Layer 5 of a small transformer language model trained on English Wikipedia (8 layers, counted from 0, width 96). Numbers have three digits each and are written without spaces.
In attention head 1, each number of a token's query is one row of weights dot the token's vector x. The head spreads its attention over the tokens so far by the softmax of query dot key.

Query weights of the head. A number n stands for (n - 500) times 0.0012.
q0: 512490414485455508516520455585493560487471469489483544503527514478463457449469543514550478482477506482453449467508548456507450541454528443536455473565500508477554575454439555498511517470459544542409466522471511497539489539499504551494586519580524485545521552424500510524533565433534427531
q1: 450485494484474444475480544323493452478557524571529413532491561551505495544498461449506547501501561465505532476505396448463541514484485508516547543558503505446463442474527455482481514526519534495589518510525511493519526531488527506510434506470508531449486546460536499504532541549537528560
q2: 504457430536516573418525473554486548455530457540491540604555643464486482537414598486534436578439446524494533539475522458490466603461525484515466441600457530463493490435489498450466566511480565457522484501514618475521480519451408479539514524524588461518548539376492576481491436441499511536
q3: 471576450591481574488517513489560536437510477450496439520505635590484526580536481459523435570435505505532559518481468456482537415544397463496507566409490534512517492461523564507561445501495536638485483514597504445463485599472471495414430622592606351532507563502545459507531464536573477522
q4: 517461542397495484569399549524503482613461461587547492553445420419526443417495536516497596373576519414401430526490526555458501549566621546499472509585492582467448429585459465430469570462468463423541477478480560559560499458527435549706476382456460644516429544471524493540548464479451441456
q5: 452445468425445459476493451433513408552545514548513420548533520382553408460559560450505553526513539540445493527480539498487518577421566561482515463528567535537380549612551448495550462474478503477489493495439454467519508555541476421575440491507506523445526468496531404553484514494498449470
q6: 441376435472441475382506480453574408565593581512489439485435403454482443447571492501498611528567452545500439381576648617444553492442557572368586481535486534506385515589564463382650520606496435465594564533528590506554445516469537433607469509493491490493521552570500479627594543588321510442
q7: 575572473588547553445442393512405553406370514481534462467545617601513551695499487452571391487545424449571505453509473460508525465499361380551525555523483437488633538476338530546441465564434525635482364527506531473408446534510521537373431521468574490596457596437426486456497468551538498560
q8: 357538497510329529347419519734604265565651539378447560435360300548472516470447373628538373376485432658607247321397634569432572364592537683265548480612327599471534390611581633559634586618623437526526670398431566558636424578374283355304553579531491525525574561595429544787687623451470481516
q9: 473412427535502452488417735598718435541361409675302441405575236424534497619623398461486308669599360360647568520316590583311446510369565525442713476311621578664613403559619801649653541632502529587345597589579472418639460592606609591336535589684563635651453599281362417449526434551445319379
q10: 451420434504525677765418589339318319351643615769444584500287500475550357555590473527740202654204370340696342399366614490622204647490952523557593592407529604504610427467561473571152495621661713478481545393431370486669716324415351459655320382536328456344657463420965304274212543515641512306
q11: 464724639568646615494661278640564555515665479326487436658468519554697539543462447276730323600547668196658531304667508435433508466375592272447352603474468686489355537610625708590716445438669387423453665274270410596636478472461625406654535324522188253313567690445246510658495293514504609414
q12: 762564320666493602655561383421225669761481556503403338724459473421525243432501582552844584467468298802720705173559451633389541309547506239286591383524609395257326567543455314455530433342592600811576410157461471463315567880443314429606705541441543500742450606701694376861803527536536786794
q13: 441405539484557738588380510429313414266289677544611547589727333484631271844737490327398649669383509410438533427406604381526560382478527335485523221335201624526803275603333632490763882306459541503264407410679236713718682712529585556503418470461575418437400809664464631502329440516406546374
q14: 517623278675548501470538865360315576565501719471479261401677452364330700447748725302501521665506562716378446420614553449674559448645343577436706430461252362497298214635565282668670258540460318675615428317522607578545595285518619554515405241351048859765492480638445695437381465609361204477
q15: 525329430584579557641565344593776542393492266693371707568763577645297173516470374278373621598561695365525608563356374380930596340662615458133178497598574441354451674817517357559434335617783652438638564514477381541487602569521755593515565414741637685660264604487539540315424458701775337437
q16: 495462443479461532494565492466526501492497543541493549484489466479458498425455558465521494465475462493503517540507491493505535494509573504543468484475413499531427469512559550472502533487430537510498544520452502467507501484445402491497553451494576521487507483442444451540537502497544485541
q17: 501424456529524498580511581633485489486476506498551474542532485486549494479531524426526498466512536436531515540503529516468497522530479433559450441640468582530482491413466442489536531536437536529557486521542604560580528492506464529576513467486502486572496492433503510491568527503510452517
q18: 422494455475468542501498428435564534453509548536429455473474501512458563531530434517495548560518499493482537407438484549522457493440533573576524556553479528488530556495487474445508526555480497506456531498396596418485431457414498513457634481488540499550526533491496523413525475523432536566
q19: 464540439447551524463542463535439475419597481494506512441561517544511456458462467477437502533448527511489485609545526487483517508386539487493475433531531510455492482498466544478596494646548532522494493584491441461483540557422510470485467532534513509508559441487612488540577541488479494492
q20: 458471472554516506429406474505576470649474458517471484510571396524505523533480497523474459584565531562557554519336589471488498575512556506453532485493479489533541564561532481499490530493455456478555532439552554534544465435494479450491588490565479461457519534424428536459487468518453441461
q21: 430399540427482447540434588515465444558543538479475440492424435423584493501460498465401588426554560500515470535450601548514531563547541562523421465433505546482561548543527476490516507495574484473500495461426648583603480483482353529621600414473402504443538429435525494500494537436568528447
q22: 505463514388541490515398670582493497484430538445493493396521431485530494709531440534473421493425454480474517601558555380509505464436602397539501479462588542531608540441434501611431417608550530576415487423510518517521475542436586515490486529442520529602463467470445472428458492497567466471
q23: 605475530550499430439478559637605458537496478500386459424701387394485483506478434445480409558474399522675662529499594375430540441378454459354551380490563529623402536545605562588594493482522460556432616384551451499530471526494604464332599585583575481616454576425389433501603441467468362469
q24: 427452600468362454454482553543606413623470623423462651480456426535418511551380352577446419478424461567514424439445519407424528487559634488479392496463439672459625424583529550522552538577566484523471670437552457556573443457440354464447602567404451526679482691584584591699576545428590551529
q25: 476582464438509473359506541580748242693665464355542355407554489344310267349444619442381508395404368597616436405744694548461354317535631442334434494541552630489182724616802441568600558417690549382518668349429382612512586568538399465567459551413488435447560468507506451682635663514312553390
q26: 531537469480682442280416684732490261608606572414532536367571491516468380436453428466475456251287561524549435388558473441740437474793492441539470380225396497649619710267553420621575779336636421493691583479634429368347633663565385321747552622526559438643460288387358629201436503507430462486
q27: 510574461631439540611743448362284440599557679619385513391457777419511411620592340488458325388576525387468489298549351364604691465445248625408828579399685462463382855651562443489645657593504368483448764528739590392485287153411681529739618459411693294766392677520486659580560275365788405698
q28: 483599403859554256340751645508465845244514535454339578549630519678755427627557473493971359527646520646492679513481185636421562516633696281603387550405439535485393423477428455248447569177494514646569556752506506270298526511480471311533478466731448552629531202710499540439530460408748626744
q29: 611497450407199408308559445487514383543513644513522401386306432514310391671552464502544554302453326537593541687477471428592695403419570524773583500354593662250330391466547546508585510164407830535547684438587506567743557708676713558382553161314730303537535333653466678464160682379459695441
q30: 353806397790501533506377540318531645559185578559520289567460853704644514367378309304348440282531542539653642749388498626473640466546630680567358367498455519464284258444522473142729532415417603474605642486400362606653405424245676501477390568506540555604459350338542616767396684592825400458
q31: 412514732628133650608429499565465631522621377660465362498243457431503503547443682592386724533546656640601689299484471644545694699596544136322304556343695478480529370704595748639730720646471598406519297543470625515474397412518402338321732500550601604330454426503494618405346703597398345448

Each question shows a short text with each token's key, already scaled and adjusted for position as the last token sees it. A number n stands for (n - 500) times 0.0031.

Then comes the last token's vector x. A number n stands for (n - 500) times 0.012.

0 " PhD": 515466476563443545489401482323498421370701449485511507531548469470531595500606344609753361400352
1 " in": 481474504519474551457414489417467369392696467476539502528513502479513562480575282612792446388352
2 " 1996": 492511542508508467518419502487579279529552543401518520471526505497470540437523310583774436447317
3 ",": 483519519518522582478377495365613280434493559480499509508517465474499555357687352544791445318394
4 " Whit": 494511465497495548541391512386573347392502485557528481466507527524536437493502369577790430297672
5 "ten": 464468458493495477521540553516293727524580788542496481532512510513481418380435301575566486613837
6 " joined": 493502484514484529490434527337629513512607462573529494482543524549559501423498377515754332543788
x: 576461432605337548477573542407532456291453424452366506274703644265580471613652454585649532574583759752456549431509532402361431463343571321609452482509471635582409552620449338370372732303555488340287536614642564533501654426486355564323323299489398416420368555648732611519602514619531541452
Which token does the last token look at most? 1 " in"

0 " Ah": 505498498583402574541360525347383314386535502582496477525523437438573574509619418765641499677688
1 "oms": 486519514552423566572379533412356357442458468495501498497546441470538506431584413754590584784738
2 " advanced": 515513473561473545518438487472575336373736491367543464522575477466550515426508265569642371602581
3 " to": 484528481556449588520347486311612338336734516448463478489547462467572606537610272660801462431477
4 " It": 478526441535482581583409544362653343455686569395522525488532504504567460526515424622765563442626
5 "akh": 469512466484479530559372494343505594589756136454507487518517461542578481655448555603566678428763
6 "uli": 483522441506467501495463547300434428296532392360471513511517449537539435452476515365519351621688
x: 308687401703262504675303584305441442456422421430435501344629359339395374567605573604464457509498436705372573735572557458402399430455483382494375460596353528724531462379458364508231617498526422495371274701546704572355557314364327445514460640428497456563469601547572564553580538631690446441
Which token does the last token look at most, and with what share of its attention? 2 " advanced", with about 80%

0 "ten": 508493532531425516519441528325583472619629360719464499544508485516525518400508453385720308491632
1 " grew": 494473511565509545504412527265570386464661409666436491526516497512549523477504372416670331398672
2 " up": 538488475528503567520390528262436285414731567631480505516516496523568571469583282524608428409487
3 " in": 489491498506524583535364537336401228450683582541487500504487526493549579538565259612756494434484
4 " Tennessee": 504534511500518495552381503445434204529592583379530467533496537484525453531438437628810519482539
5 ".": 512522517501476550493403542341460266329710508488521501502513470506540557529629284639829466370547
6 " She": 452597477505512483470381498451445369330686601575509469534476541541532537499637391629787460275603
x: 163475321471380513455621617514509517335427495387431552421615550406414398600562684561441478555541686663447590655385593498425614386580564169578578398521557582579394610493393387439427662288517538422348373716519583629538501495542369265329508204598525429529456593556601478481471858548480551274
Which token does the last token look at most, and with what share of its attention? 5 ".", with about 70%

0 ";": 485475484544466582469453484302517278333699472510510507528538453455573607525668238695812435391502
1 " under": 471471455510488535430448404364526284384635430541520531517522507510591587584605303643771432208517
2 " Gar": 505493495530555563529378467465588317365641629550497541498523537495550468523557430665765469329434
3 "h": 479456528499504525562382470630468459663434873473492523499525485435500487655520368694740400617721
4 "ga": 483481490503455512528501501526316365447556534450484474514519451449533454568514459614684432658901
5 "yan": 497535465515465466481400547377360222552450350472501466511495469552561455479527500367509428781785
6 " San": 542533465510509504475404542347551334549711473303498517450482497571546458429532567334632303530601
x: 289779448551359556436532533394475505361412397503464497250575536347481384647806495573560485471433559623409441597678498441224492550429645359539647484529549660716378606490598398387199493287318459486365537693674597612330511423331439258645514463387512458509390535500607554396425520545594567463
Which token does the last token look at most? 0 ";"

0 ".": 491467488535441538444398510350495298345684484607500495508542453458535610459647313695812443363514
1 " V": 524478480506461514443383491475491362347595382663491483511511510478485479405532403617606342237637
2 "W": 506491516504475501487508491468404376436289154614501477530504480498465413428420432642542621458772
3 "C": 527489518506454504521472543524177368435443254550534475536473461507476441425492248550367497535874
4 "V": 490511507471452477500467519488111318411420318477485467525467462526465456434419218670452301554612
5 " expanded": 482532467520483510478403515420521325311389210482487460495534515522528529387560311563607413628591
6 " the": 522524450491479520540324515330532318414736531617487485475499511531532551547544217672741389494459
x: 363480341408469440496754588495596347343469549552539512403526582341523366548601356559422520490524519595489558533470507383510615503459493354570432578649412589615268512503441298382310817261601459469313476576684533511449479404540316267327471136652468379619408621576645466655608403548585519344
Which token does the last token look at most? 0 "."

0 " at": 506457473568464588480385497309532304357670570508506493513524483433593619521619340769770464317502
1 " Michigan": 484473517560476551528349471420549383409622660387457441481499500469531477443520439776657517362535
2 " State": 520468515540485509472379473327307377358572391386458447480477516491498450410487459451695386568412
3 " University": 514491530543492505466377446308264315433586391343465456487518486486488529480520374533602404613315
4 ",": 497529548521518558469354492416398284495528436372482487501513486466500554337597269521771408414327
5 " Whit": 475530484505488541532399503416564239475433435458508491460502537522522418445487320584773343313598
6 "ten": 477489449498493483532522548482344718549566786555466477520517513517486420392437247543528484581854
x: 291641371817336469653439565433589609203470341445489668505552432506654283613557638482521600478438629735430653622616480584656468488379636364359283515507524508605517752636540397403386598380485593504473425564531664679544468445455312536365448390273421547433465659646507425349583635573614410528
Which token does the last token look at most? 5 " Whit"

0 " launched": 513451470548443553537385505331574323439678459445499504549533460462574582530611233555807461343524
1 " the": 519479454506488551524346530287581295446701454484528481526521490505554574516589245543807436322483
2 " new": 505494475483524549565380539291567397428667370553509470505493546553553499549530434561769548358396
3 " West": 540490488479541543574358514303489497392666472613506471496462541547549435531489545561856478475439
4 "fa": 520491467480466496620495585529208365403623607392512505505432500564517395517452347794655521671506
5 "lia": 492500505484494467478497555406519330396207606579477498515497515549541411398470565526568419935381
6 " California": 510505494470501465477436533310552231516570431447489504487487513539576457570455614454670380735445
x: 391605367436434513369387547360580411368503442483526497172741575421447248580768441581495529503638461632381458541532593502271449459494673559475476441541361513611379605379456361338269659201417415490317488571660583627359586418536255267514393490462595355616456500526604539393557519444526509390
Which token does the last token look at most? 1 " the"

0 " in": 515483518514500565485394497361550255397631559538523513514508494465554596499630288676854492393480
1 " 2005": 499526533481526484523378496506618279553549642423508492470505487522491547426591353616750443452364
2 " with": 466478494531498588476382496309629312402613532495500463494506514513572549432663344541754418309435
3 " the": 474516471523513573499371486334597381371747464576490473496534484488524554505598350613798504305474
4 " California": 519530500497528530566369482317562418359621405546528518492523514537575437568484541685753567419425
5 " (": 485504534543501528537383580273463258377625445456484526560509524493503458532524511631660519547300
6 "M": 489502499489478487580415526403496191595657445625489490554474524532537452585494355756513537374356
x: 361598420400444453476400477425639495414570387377637642408548431400427377714657449683520447549635366666312531458554556243533564430457520436413440668615697584537343612577516401608311438293610437441439538703783722570659425425471358349487556174529597388466494553650404369487659468324437393446
Which token does the last token look at most? 3 " the"

0 ",": 503509493524481576502411505304517267366659499570498501520536460442544607520644270692897444406489
1 " Band": 506469476469517534572371480355600332474565445520476475494521460527529491547480301561758375343656
2 "ar": 547476487476447532527456491523397731261650370341503491546500498519523435548509347533532358400640
3 " Bor": 446469445481478502580342495388414436549704348410513483484491519547573484666478387543752305578652
4 "ph": 451460475481499508549460539385674712584467393303486483512525506531517452538496587463781426689738
5 "uka": 470521514473481494497499487536491674475612175211496484501534483504477423415453450603687378516637
6 "n": 477503445502439482510398563343428290584538295347468468512486481530555476469637497322491347652697
x: 270564432589361543631431554353407507486431437482621469319694467309507354579710692567625564534613591636422457664591584489459441499415722284404485436566433526728395581504507484411372725281487580469273357640759560588369569420312340319488516619416642464490403569694682500607628534565647467555
Which token does the last token look at most, and with what share of its attention? 0 ",", with about 70%

0 " from": 514478494545469590528394518312542231357648496528503505525513489447584600542640296737746483374480
1 " Gu": 549515487541515534538437450473561238454608621466544524510489496475596521594569393723720496416643
2 "wa": 453472520467545511502455450553367292696272548455527539514532493462540493565539444642667791756617
3 "hat": 446491491464482485508383491476576269616229402450514494516536451485505468571470459658520337735828
4 "i": 495503486491481514444478531518430263354454490297540466530477469509504438344555501565412203581595
5 ".": 504519498492471552454408534309524255379694450509505503482538449485558604505623280683859433403502
6 " An": 484532494483471482432426443560598311409577518537517488513520507488490525499592305534666356174491
x: 297479363476408422443655502499470497414437485446494581340522528316557570651689385535534359540585444536484438575377466375481576467571574218529536581541511685550376612657459403527289652321514445550166447699799652614686446480393472266477379306631422418501523666812435469505553451558634638333
Which token does the last token look at most, and with what share of its attention? 5 ".", with about 70%

0 " It": 474458477554406556497432524262505451427733337537484502557541465466584614507591349670708457464595
1 "akh": 508459488522447539508390497334495497546734195560482482541567439505569571556551400620645559477675
2 "uli": 530495483537441509484443543288455419313483421442510451559541447523532492415548438422511324590652
3 " and": 475490457531424557470411503332614265418651476503469464491529476490571610498610287612774337489553
4 " be": 503517490552438560550419500336624283452681387637497495513519462528590563515543377630796408406593
5 "si": 483530485526533575567443535345648483553517669692549554514547472547534475453519333536701467314716
6 "eg": 549500489513449492449477491458756452432405798581507502513509485539522503577545425307387242610567
x: 318527427525450499484359513352462494409461350600431656335486512385461487639631356611485436440393578698499435601589536505449475501387590490237488567732328580574559539527501507391370604435577370494246388618613676535605574351492401311377315412235229584439453679469545367570790532569766592438
Which token does the last token look at most? 3 " and"

0 "Cal": 535435453593446570475318493257443515257520448503458486510549441438567586445592463657672346610521
1 "if": 533424485564438581453447491320428593235458463436484458496572423437543548392636483681657455605526
2 "orn": 520486450558421537482386477344444366301542367542514469512602381445542604509629362592695342550568
3 "ia": 501515475528464557463392469427481392373512496507511454498585409426543585476593333585787241410540
4 " Univers": 440520480512503521441405432467534167452670399428459437480548453479563552582606451489699344548482
5 "e": 497521512476485521471399427557741435572596471243488496470568456444553522582561423654683488616262
6 "”": 510525477478454546481413490364647333342710422390505505494594417447538598597642374719762446481514
x: 463442529327572510399547678415567439304460462542363449394615473314374507654501564424490446477582437577475531619550457358385554529286612251578443466728519359706433531492352410507216887223552631564160510579717565454437555465542334497322555330592434509505571524500652430603605626535458516464
Which two tokens does the last token look at most, in order? 4 " Univers", 6 "”"

0 " Transport": 517463461544435522493421490333488423471702427372498499536536495477568551480563306442782339522425
1 "er": 521477468573446530515403489356442448486676429337521497524558473441550558543559331486809396452491
2 ",": 483492484535478581481409487343518307372715505507511494508543457445516594439671289654905434414489
3 " V": 481507482511489516570411518452588284537532398506543487500506535478500421470446319559806361330686
4 "W": 487511505504509511518499495432422321509238142539496475549482517504475390448418461594564667469758
5 " also": 523502466546478487496482530456207310432393252498476457540471512540489513404614260539480478519816
6 " changed": 493527461521524561523399517388575319486576336596477487497542513511535545383637283531742528518661
x: 468403481520375570496617644508551338434449479575410488343678633266506474674511588547527566528672475675407423470443500362420576428290573328522420485654405515618346490700556345548372745348585410332250434578543543549551600429413341462365437169544390306424334641587642600623651624667629552499
Which token does the last token look at most? 2 ","

0 " Khan": 482437513566450532473427487392441324464551355273482526537520439478560527399593425565695277423656
1 "—": 491489524559477514462467527365446204358655428431478495528535482441523542499583305605649297348592
2 "ret": 484522553517477518462529510668526279561708596479515472486498573530499416361558255533350482334350
3 "reat": 529507510527425456466427448423666632455520402746493472497540557537528497615456332535475361387565
4 "ed": 499518497521474541518313466322584423390601554601512491499586478470573562618552361520592319476402
5 " by": 513500481519468563525377501269592311408680530579494490486559479499568581588588324619733389349509
6 " land": 469503469553466503591496522522509362387723529537463477493487534497516457553461389617677429300468
x: 324524365576455449434508395476608410243440453473464520500604581384507437634655595532371556545563510661324448668524442383480721364492461505586518501651368501585414542564539332351226647263503388617284364724639567553553650473485269514415575202503317492533329548657467529573691743586518457585
Which two tokens does the last token look at most, in order? 5 " by", 1 "—"

0 " Wars": 502452446588410546490445516460653373292547614243481488533543460452553505420575310580615316504517
1 " (": 508493512549466518465428548330583308373666546435484479500529475468535550432584293688736357440447
2 "16": 496554552509512486581415504490530181575706471568469529476490532527497423503480302780524427452333
3 "80": 491490555479504464585361551344416268713338626726481507546480529553523424635501549594577546571389
4 "–": 548463504503530441495372552269274242600378526734489484586414566577522387452501633483606359445404
5 "17": 532486511529525484483447541436390128609455564790541519546456561577491363238434461637537356554336
6 "07": 506522476528456459497363552240485239645430540788515511529502501561557460388574527480412398697476
x: 508446381557521487524526613383512385453471416437647652362793572383443456721576646518503672457446445729382503673539622397482438581528672711352365453713643574611324609551527471423213693373639597352374296608688652602443637476491483313471338441315562525364350532495541458521634506485646437479
Which token does the last token look at most? 5 "17"

0 " as": 480460479546447578489446497290556271344681504513523503507517456474569594515628269724786446395443
1 " the": 484486461528476569505398492312600278345686523590510481527532469482541586511614257696795415374447
2 " 5th": 471560495513535526616377510305603407384593435599484498509511493550504444551525474727726518388379
3 " president": 515527498538482534602334531233408467358464559544464505486514497558543462562599509616705421400384
4 " of": 505525493509489580541408532369544335395624437465486494513498495516534499452602322567828336323474
5 " Ken": 525494510512501544536413470464561255435658553465519502506527518501545486560536506671814496335536
6 "nes": 490486492481550507516491524621490440564469657333475490506526483483498442439547568568694542341952
x: 226545455722398536578495564465427460205471419473416507324717476371676461620626638660536459473556604610363539620550272479505500402504508320505635494352412379734472663631544412545310552420355499432332350693618732686410568266357352421447501485299550647629482605547565450384505503396493341441
Which token does the last token look at most? 5 " Ken"

0 "al": 522467500540446553554412491424455277424697410512477509540541463464543530557552336639813446648316
1 " communication": 505475488510430530538407481406480352452715375488508484489516490492560523562510344591699433635298
2 " from": 475477473518461568535380501338530309374707417419527475518509508493547554517577207644701469422408
3 " the": 468508460515473545575363506367631217412693495452506486500498495488527516551528254679733491431467
4 " University": 532493481504531536588410491316503339450638450486519497516496503538519462556484526807713538370412
5 " of": 518496480484501519528432573447340316484527417351508484505431557535545468422509422635781406415411
6 " Kentucky": 504515508503519483502483497473506325559391575331497492495494531484493428383417564729848430536450
x: 304506509598488503518466615472542333349576394421494483299723536468468427645614530590367542507701466623402547578559359484323622404443591493639490460583455517654318612513440470322184632210314432391368572710582638713389567318567239338559367557456558460505451481535508463284611610379451469406
Which token does the last token look at most? 5 " of"

0 " two": 512460502596473579631367533294455350291617567559481485513518458454530534578565381703763496459499
1 " new": 521470485554491580598347537298439426322639554620541472523526514496547526590554394615777526504456
2 " versions": 520490499536506585577366528311463461339675522607478457507519486481548502531576507626772432409385
3 " of": 485503467496494586504403520367518259333673471550524462519534479467538571546620278650771439362461
4 " their": 465542494490517559506382523414601270393695523472491453496511533484518509541537367628744455350423
5 " new": 497531479493517549528415536360562453367748424526463505489505546543514478512503450503726589401394
6 " van": 523491461496526582547415541358522452400690475650510505530499552545519448485534567565775441392401
x: 285678383726394510550442627397468514201553357571542525414532528271409285673672540515601342431570585629394649647550453517487752513490634370395390501583485524383469533527527383443185622340569405610383312642626571519358599378472343455485596321620459411638440469602484516633425720686439491481
Which two tokens does the last token look at most, in order? 3 " of", 0 " two"

0 " she": 507446522560493539501411556312488325370592535548517514510471527506561581467683340473688525433691
1 " moved": 506469496557511562533369527209554437405623469517464491503508493503592582434612258387622511504658
2 " to": 457499510550484585564318493265495316444734556514475489488495519479599594555612221672733515461557
3 " Michigan": 540519514516485493550383484434545314514670541410503471506512505493541472495487424616824559498628
4 " State": 532510513508498486488390481373284311395572357399535457499474527505513446451503467405738426571429
5 " University": 524516521505503478482384446365225284473604338334538467516502499494487513508510397535619440632308
6 " as": 487579513548513502463463495389356261455517420370534480540452536567562501414611306612691412375423
x: 490462451439404705446788652512468440452283361351523598414704630460285442544520581633486356608619518610322362641459605494500602487467529286583622528519517465651395549612388334533259520291487558382400517756674407646477442397566329462496437251479388479410396457647656408362584512669558666393
Which two tokens does the last token look at most, in order? 2 " to", 6 " as"

0 "gh": 497452495581384534449401501376475269413637532601488491532533429433566594440627360478755380577660
1 "als": 524480475547415536481414522427507280390617554621482479527528428467552546391620370406670320585696
2 ".": 493494480514454551474405526340523256343733498548492475498538459481554608492645246675843450431467
3 "\n\n": 493496491498474550463445543309529265336725511577504496502523481490574613514638247708861483346453
4 "=": 531494514500441573436463525388482335391670408597470484513535488480580595546612283643922474362453
5 "=": 554509570522405541442491503514473339406703499553518467574468495487594587570640244650875537454400
6 "A": 473538484413533502472451535625513338509712582572481502504470495541518514482619364484822615462240
x: 188413336487532561281660455520545383412388500388580614371516581418549512689693323604521342539575558655441579687451657336557550473369521454511466450635592479503308626510470409629273533276458509423255566604618493418738448378510498231285486287608604386519497495636512467411478503381670415534
Which token does the last token look at most, and with what share of its attention? 5 "=", with about 40%

0 " of": 507468500527488586482433517308570241348677506576492504532521488455568589530618314677833467376461
1 " Commun": 497444462506520549549442471534632315446687579457539474489474490528523493603516423602812521409435
2 "ication": 491487509463436528601415483487521553450501444354507486507481497504534434671471385609749362451247
3 " Arts": 503488495481482515504408511329390559446761401385525464482475478505524519619475381431656340587358
4 " and": 512501486503443518477481479473331518588746242314485427493446521533552479534467321426631472544316
5 " Science": 480537514500526535505482488323584484497722356468513464514502504522521463456435462478787518571402
6 " from": 537565478516458540482410485349420380432752386371521478503488514536537498452531249589629517512331
x: 542517442417322551466731676457405462429537442477483253447599498436439465584578518541456581492637340608344445658507561403399530504341502329471528527764621529644443452597257341388269781304460395513380537595803552524646462298448332352466550292537374504532389612668694481473473461632533438550
Which token does the last token look at most, and with what share of its attention? 0 " of", with about 80%

0 " the": 516479470551450571533373524251573278357691427578502489548533473479557588529594314728812464429455
1 " 19th": 496535506494517505640361543285567366408608414586511473531497497572506446518526476734722533447388
2 " president": 474526480557483527561352527268467427325432631540498496479526501527524468506585488533743356498354
3 "-": 442491502525485477560439514529472435406555498494463538512469517533472449496587407429811216243411
4 "ele": 517506527546514545441578469605588347346573653605488491508522550518511434293621359568643539457380
5 "ct": 542454507500469489502466429526687398558537732782468512471543511503540473608529515418661469850383
6 " of": 520505482500479568563361516254554354515695440622477488484529510518587541639575321559796415493499
x: 495442421501395515471733656491347449301506494502491581394648605325374519618594417518597620488614521625470458531527437292419577535415538398489427559719445543547467495560393411458326918252603532425425482619688506457509516508457194434387458200588283505574408555626747530611424451551557409492
Which token does the last token look at most, and with what share of its attention? 0 " the", with about 80%

0 " in": 515483518514500565485394497361550255397631559538523513514508494465554596499630288676854492393480
1 " 2001": 522518533500527474514396496516624286551554635392508485439509480507481538434588364557763444458385
2 ",": 488513507514497589486366490306572296364571528523508492501525445461534588431698337604875475431384
3 " V": 480509494494498518553384513419614328501487382558534499493504528487507436489493403512816384323578
4 "W": 493510510493508513521510492456405393469260126583503486539486501501474391457402463619612630461747
5 " decided": 476508459522462509510467536441316356294418283489482490500541483521527501433566273556480448549809
6 " to": 467496496532485523569473529366735455373614413525526509508521511534580536444564282663634359382578
x: 499464397506436513413706567514371505397621444565440515437522606331440598661736528602495462552658523559495592399440650500457662380404647346639522508598494462604430462600498214477226756336525583313281446751517573578609449431510426562226355276536434465299338501549677538621555562690582458465
Which token does the last token look at most? 0 " in"

0 " studies": 489479474554450550493466463403553301323665440416511504514549447456552592539603260535710393379416
1 " were": 496497462546465577476438495380568316330614419417512487492546461454552582508592206526712415399399
2 " presented": 509501487555489582531446483325550344355645531561499490513553464469545522484543269536734431350557
3 " at": 499496482512479571515351484314564387392636507453485472492520510489572549560589286557771424254534
4 " the": 494519485509506579490373490379534312358658590441487482469539457448507571491585314693782529310544
5 " Car": 487521509516515595560369496358547354398626503504482495447498508507590465532540451699775526359476
6 "ava": 465522514489505502564408511386224592425500313577499479517502489484536431644413399462695660825557
x: 235803339584294507660414569361714439412502431391608478324610506349457379530596531630524423487759495820472532604591786434592358416358513465398383469505517434426517648545409297383366681496529436497550563516495579550473483382488297398421583532291540415659407442664418498536593722494614549431
Which token does the last token look at most? 4 " the"

0 " Kansas": 473442489574466518444406489387519295232624470467493445495536482465538447354598456473599354522451
1 " Medical": 486452479530469560423417515344500393278641486473481455492489501537536452284622478387549415560414
2 " Center": 491493456583413549495380492288449496300685434431501462482574479447532543469602388534641462651375
3 " as": 497497490527465565475437506327448323392715476442475446492542448490552589470641251687795435398432
4 " an": 514531488567453521416450470387579324397670648534480481491562524501489514335577332519712410372398
5 " assistant": 530497540537458530551395468379530560454682507564492493473544523520547513582552336613748606388382
6 " professor": 522486535537452532499405470345453506338674477551531488478578495515539534506595347608707378319418
x: 229553389606483515443578660399604507376524406479493622381725404373444486681561521606619412417634530568353415472471440374240475468503554340587416446678480688603456603511389329365145709358481413443107528547636507428435452416574324461460402452609384528495433637729458464580708623571418510405
Which two tokens does the last token look at most, in order? 3 " as", 6 " professor"

0 " about": 483457518512512587488419525314542294396712551604485518515513487455549595521527383661791437421469
1 " 100": 508501539519515515573424524440489420448650674544502490506481539526479436570435455513755419333497
2 " pe": 464501471536504553582342579234423401379394622552514455537456530573597473576518484435658598417449
3 "er": 471499465554516525561526557438597492493244802385530496540507563545503366548374388495290605782526
4 "-": 509490474507491456558432498412576620476671614522465518504482540545457415658335421511651215604497
5 "re": 477476470505525547515501544602566471453757707540455538519511527518445389252496391585414477618350
6 "view": 492510499530439518505465500509635450471504686799496530476497485531497454423445442633473429779452
x: 396585458665563440530424509453688469365476398463536645381564560468393383658672512648339491513488520699342538623471387463385393551486631619262374477698471472574424522518508356316296844410519354503240484577577592581627605508478432343460246352354333427462425711422449349532765511365526545612
Which token does the last token look at most, and with what share of its attention? 0 " about", with about 90%

0 " camp": 534463439578398541554372504317438296410647500447496482523511479455551576580593258558642339489477
1 "erv": 536456474509438515526371508400426331444613482419513464522495491497580574663629227373580337503505
2 "an": 493494446544452486522345485337450501488474351344533483496551471484537536615540314349672339443456
3 " models": 493508469551470553563443521364519310389656446395504491482561468459531526559539353483777330493487
4 ".": 513519502501469542482421516366541297337701470485487499474537458493552584526636235643832452330536
5 " The": 544515485502469491493400490464573373352608455567481488483497515527502523482604299556751390177561
6 " next": 497519478476521485552429492397552424292553444612527501513479530563524473637584545577683530310432
x: 221468346578404430476737609516608419304536522568435573425645496428403427678634448562568321578609547613464335611409635468545428438614605391334438452516529469392303650616437396560280636497629294426368466685596580497518560284558307294430395261693396339453530506504553398566529441482555538312
Which two tokens does the last token look at most, in order? 5 " The", 4 "."

0 " the": 516479470551450571533373524251573278357691427578502489548533473479557588529594314728812464429455
1 " College": 471483496473557559600343513310501420450674387616448490516493497553517480526516552843722547414397
2 " of": 485474529464489541554371541399349519518569495445474496506464532521529494488508396666881325435418
3 " Commun": 474485485503525526529451485538562415505593673397474437474478501526489479530458447627885441513376
4 "ication": 502503506464434504572408484503508585511484485348481477516470489510512443620480385597760342498215
5 " Arts": 479531512486479506488402510337425559471752412400500473484480475502515533588486360422674357628330
6 " and": 500569496511434493464485480473359543609725245326522464493447506542532495517465316449650480588284
x: 400649507576354557462585525482580534371435501398664389376592429522442494622588519625590480496653494580447498621489605520344417434342574378533342421761473555591437580539302291244319726290536541398315570672695475570627527504465278427603638436418331329556399624650737399223573543597547544482
Which token does the last token look at most? 0 " the"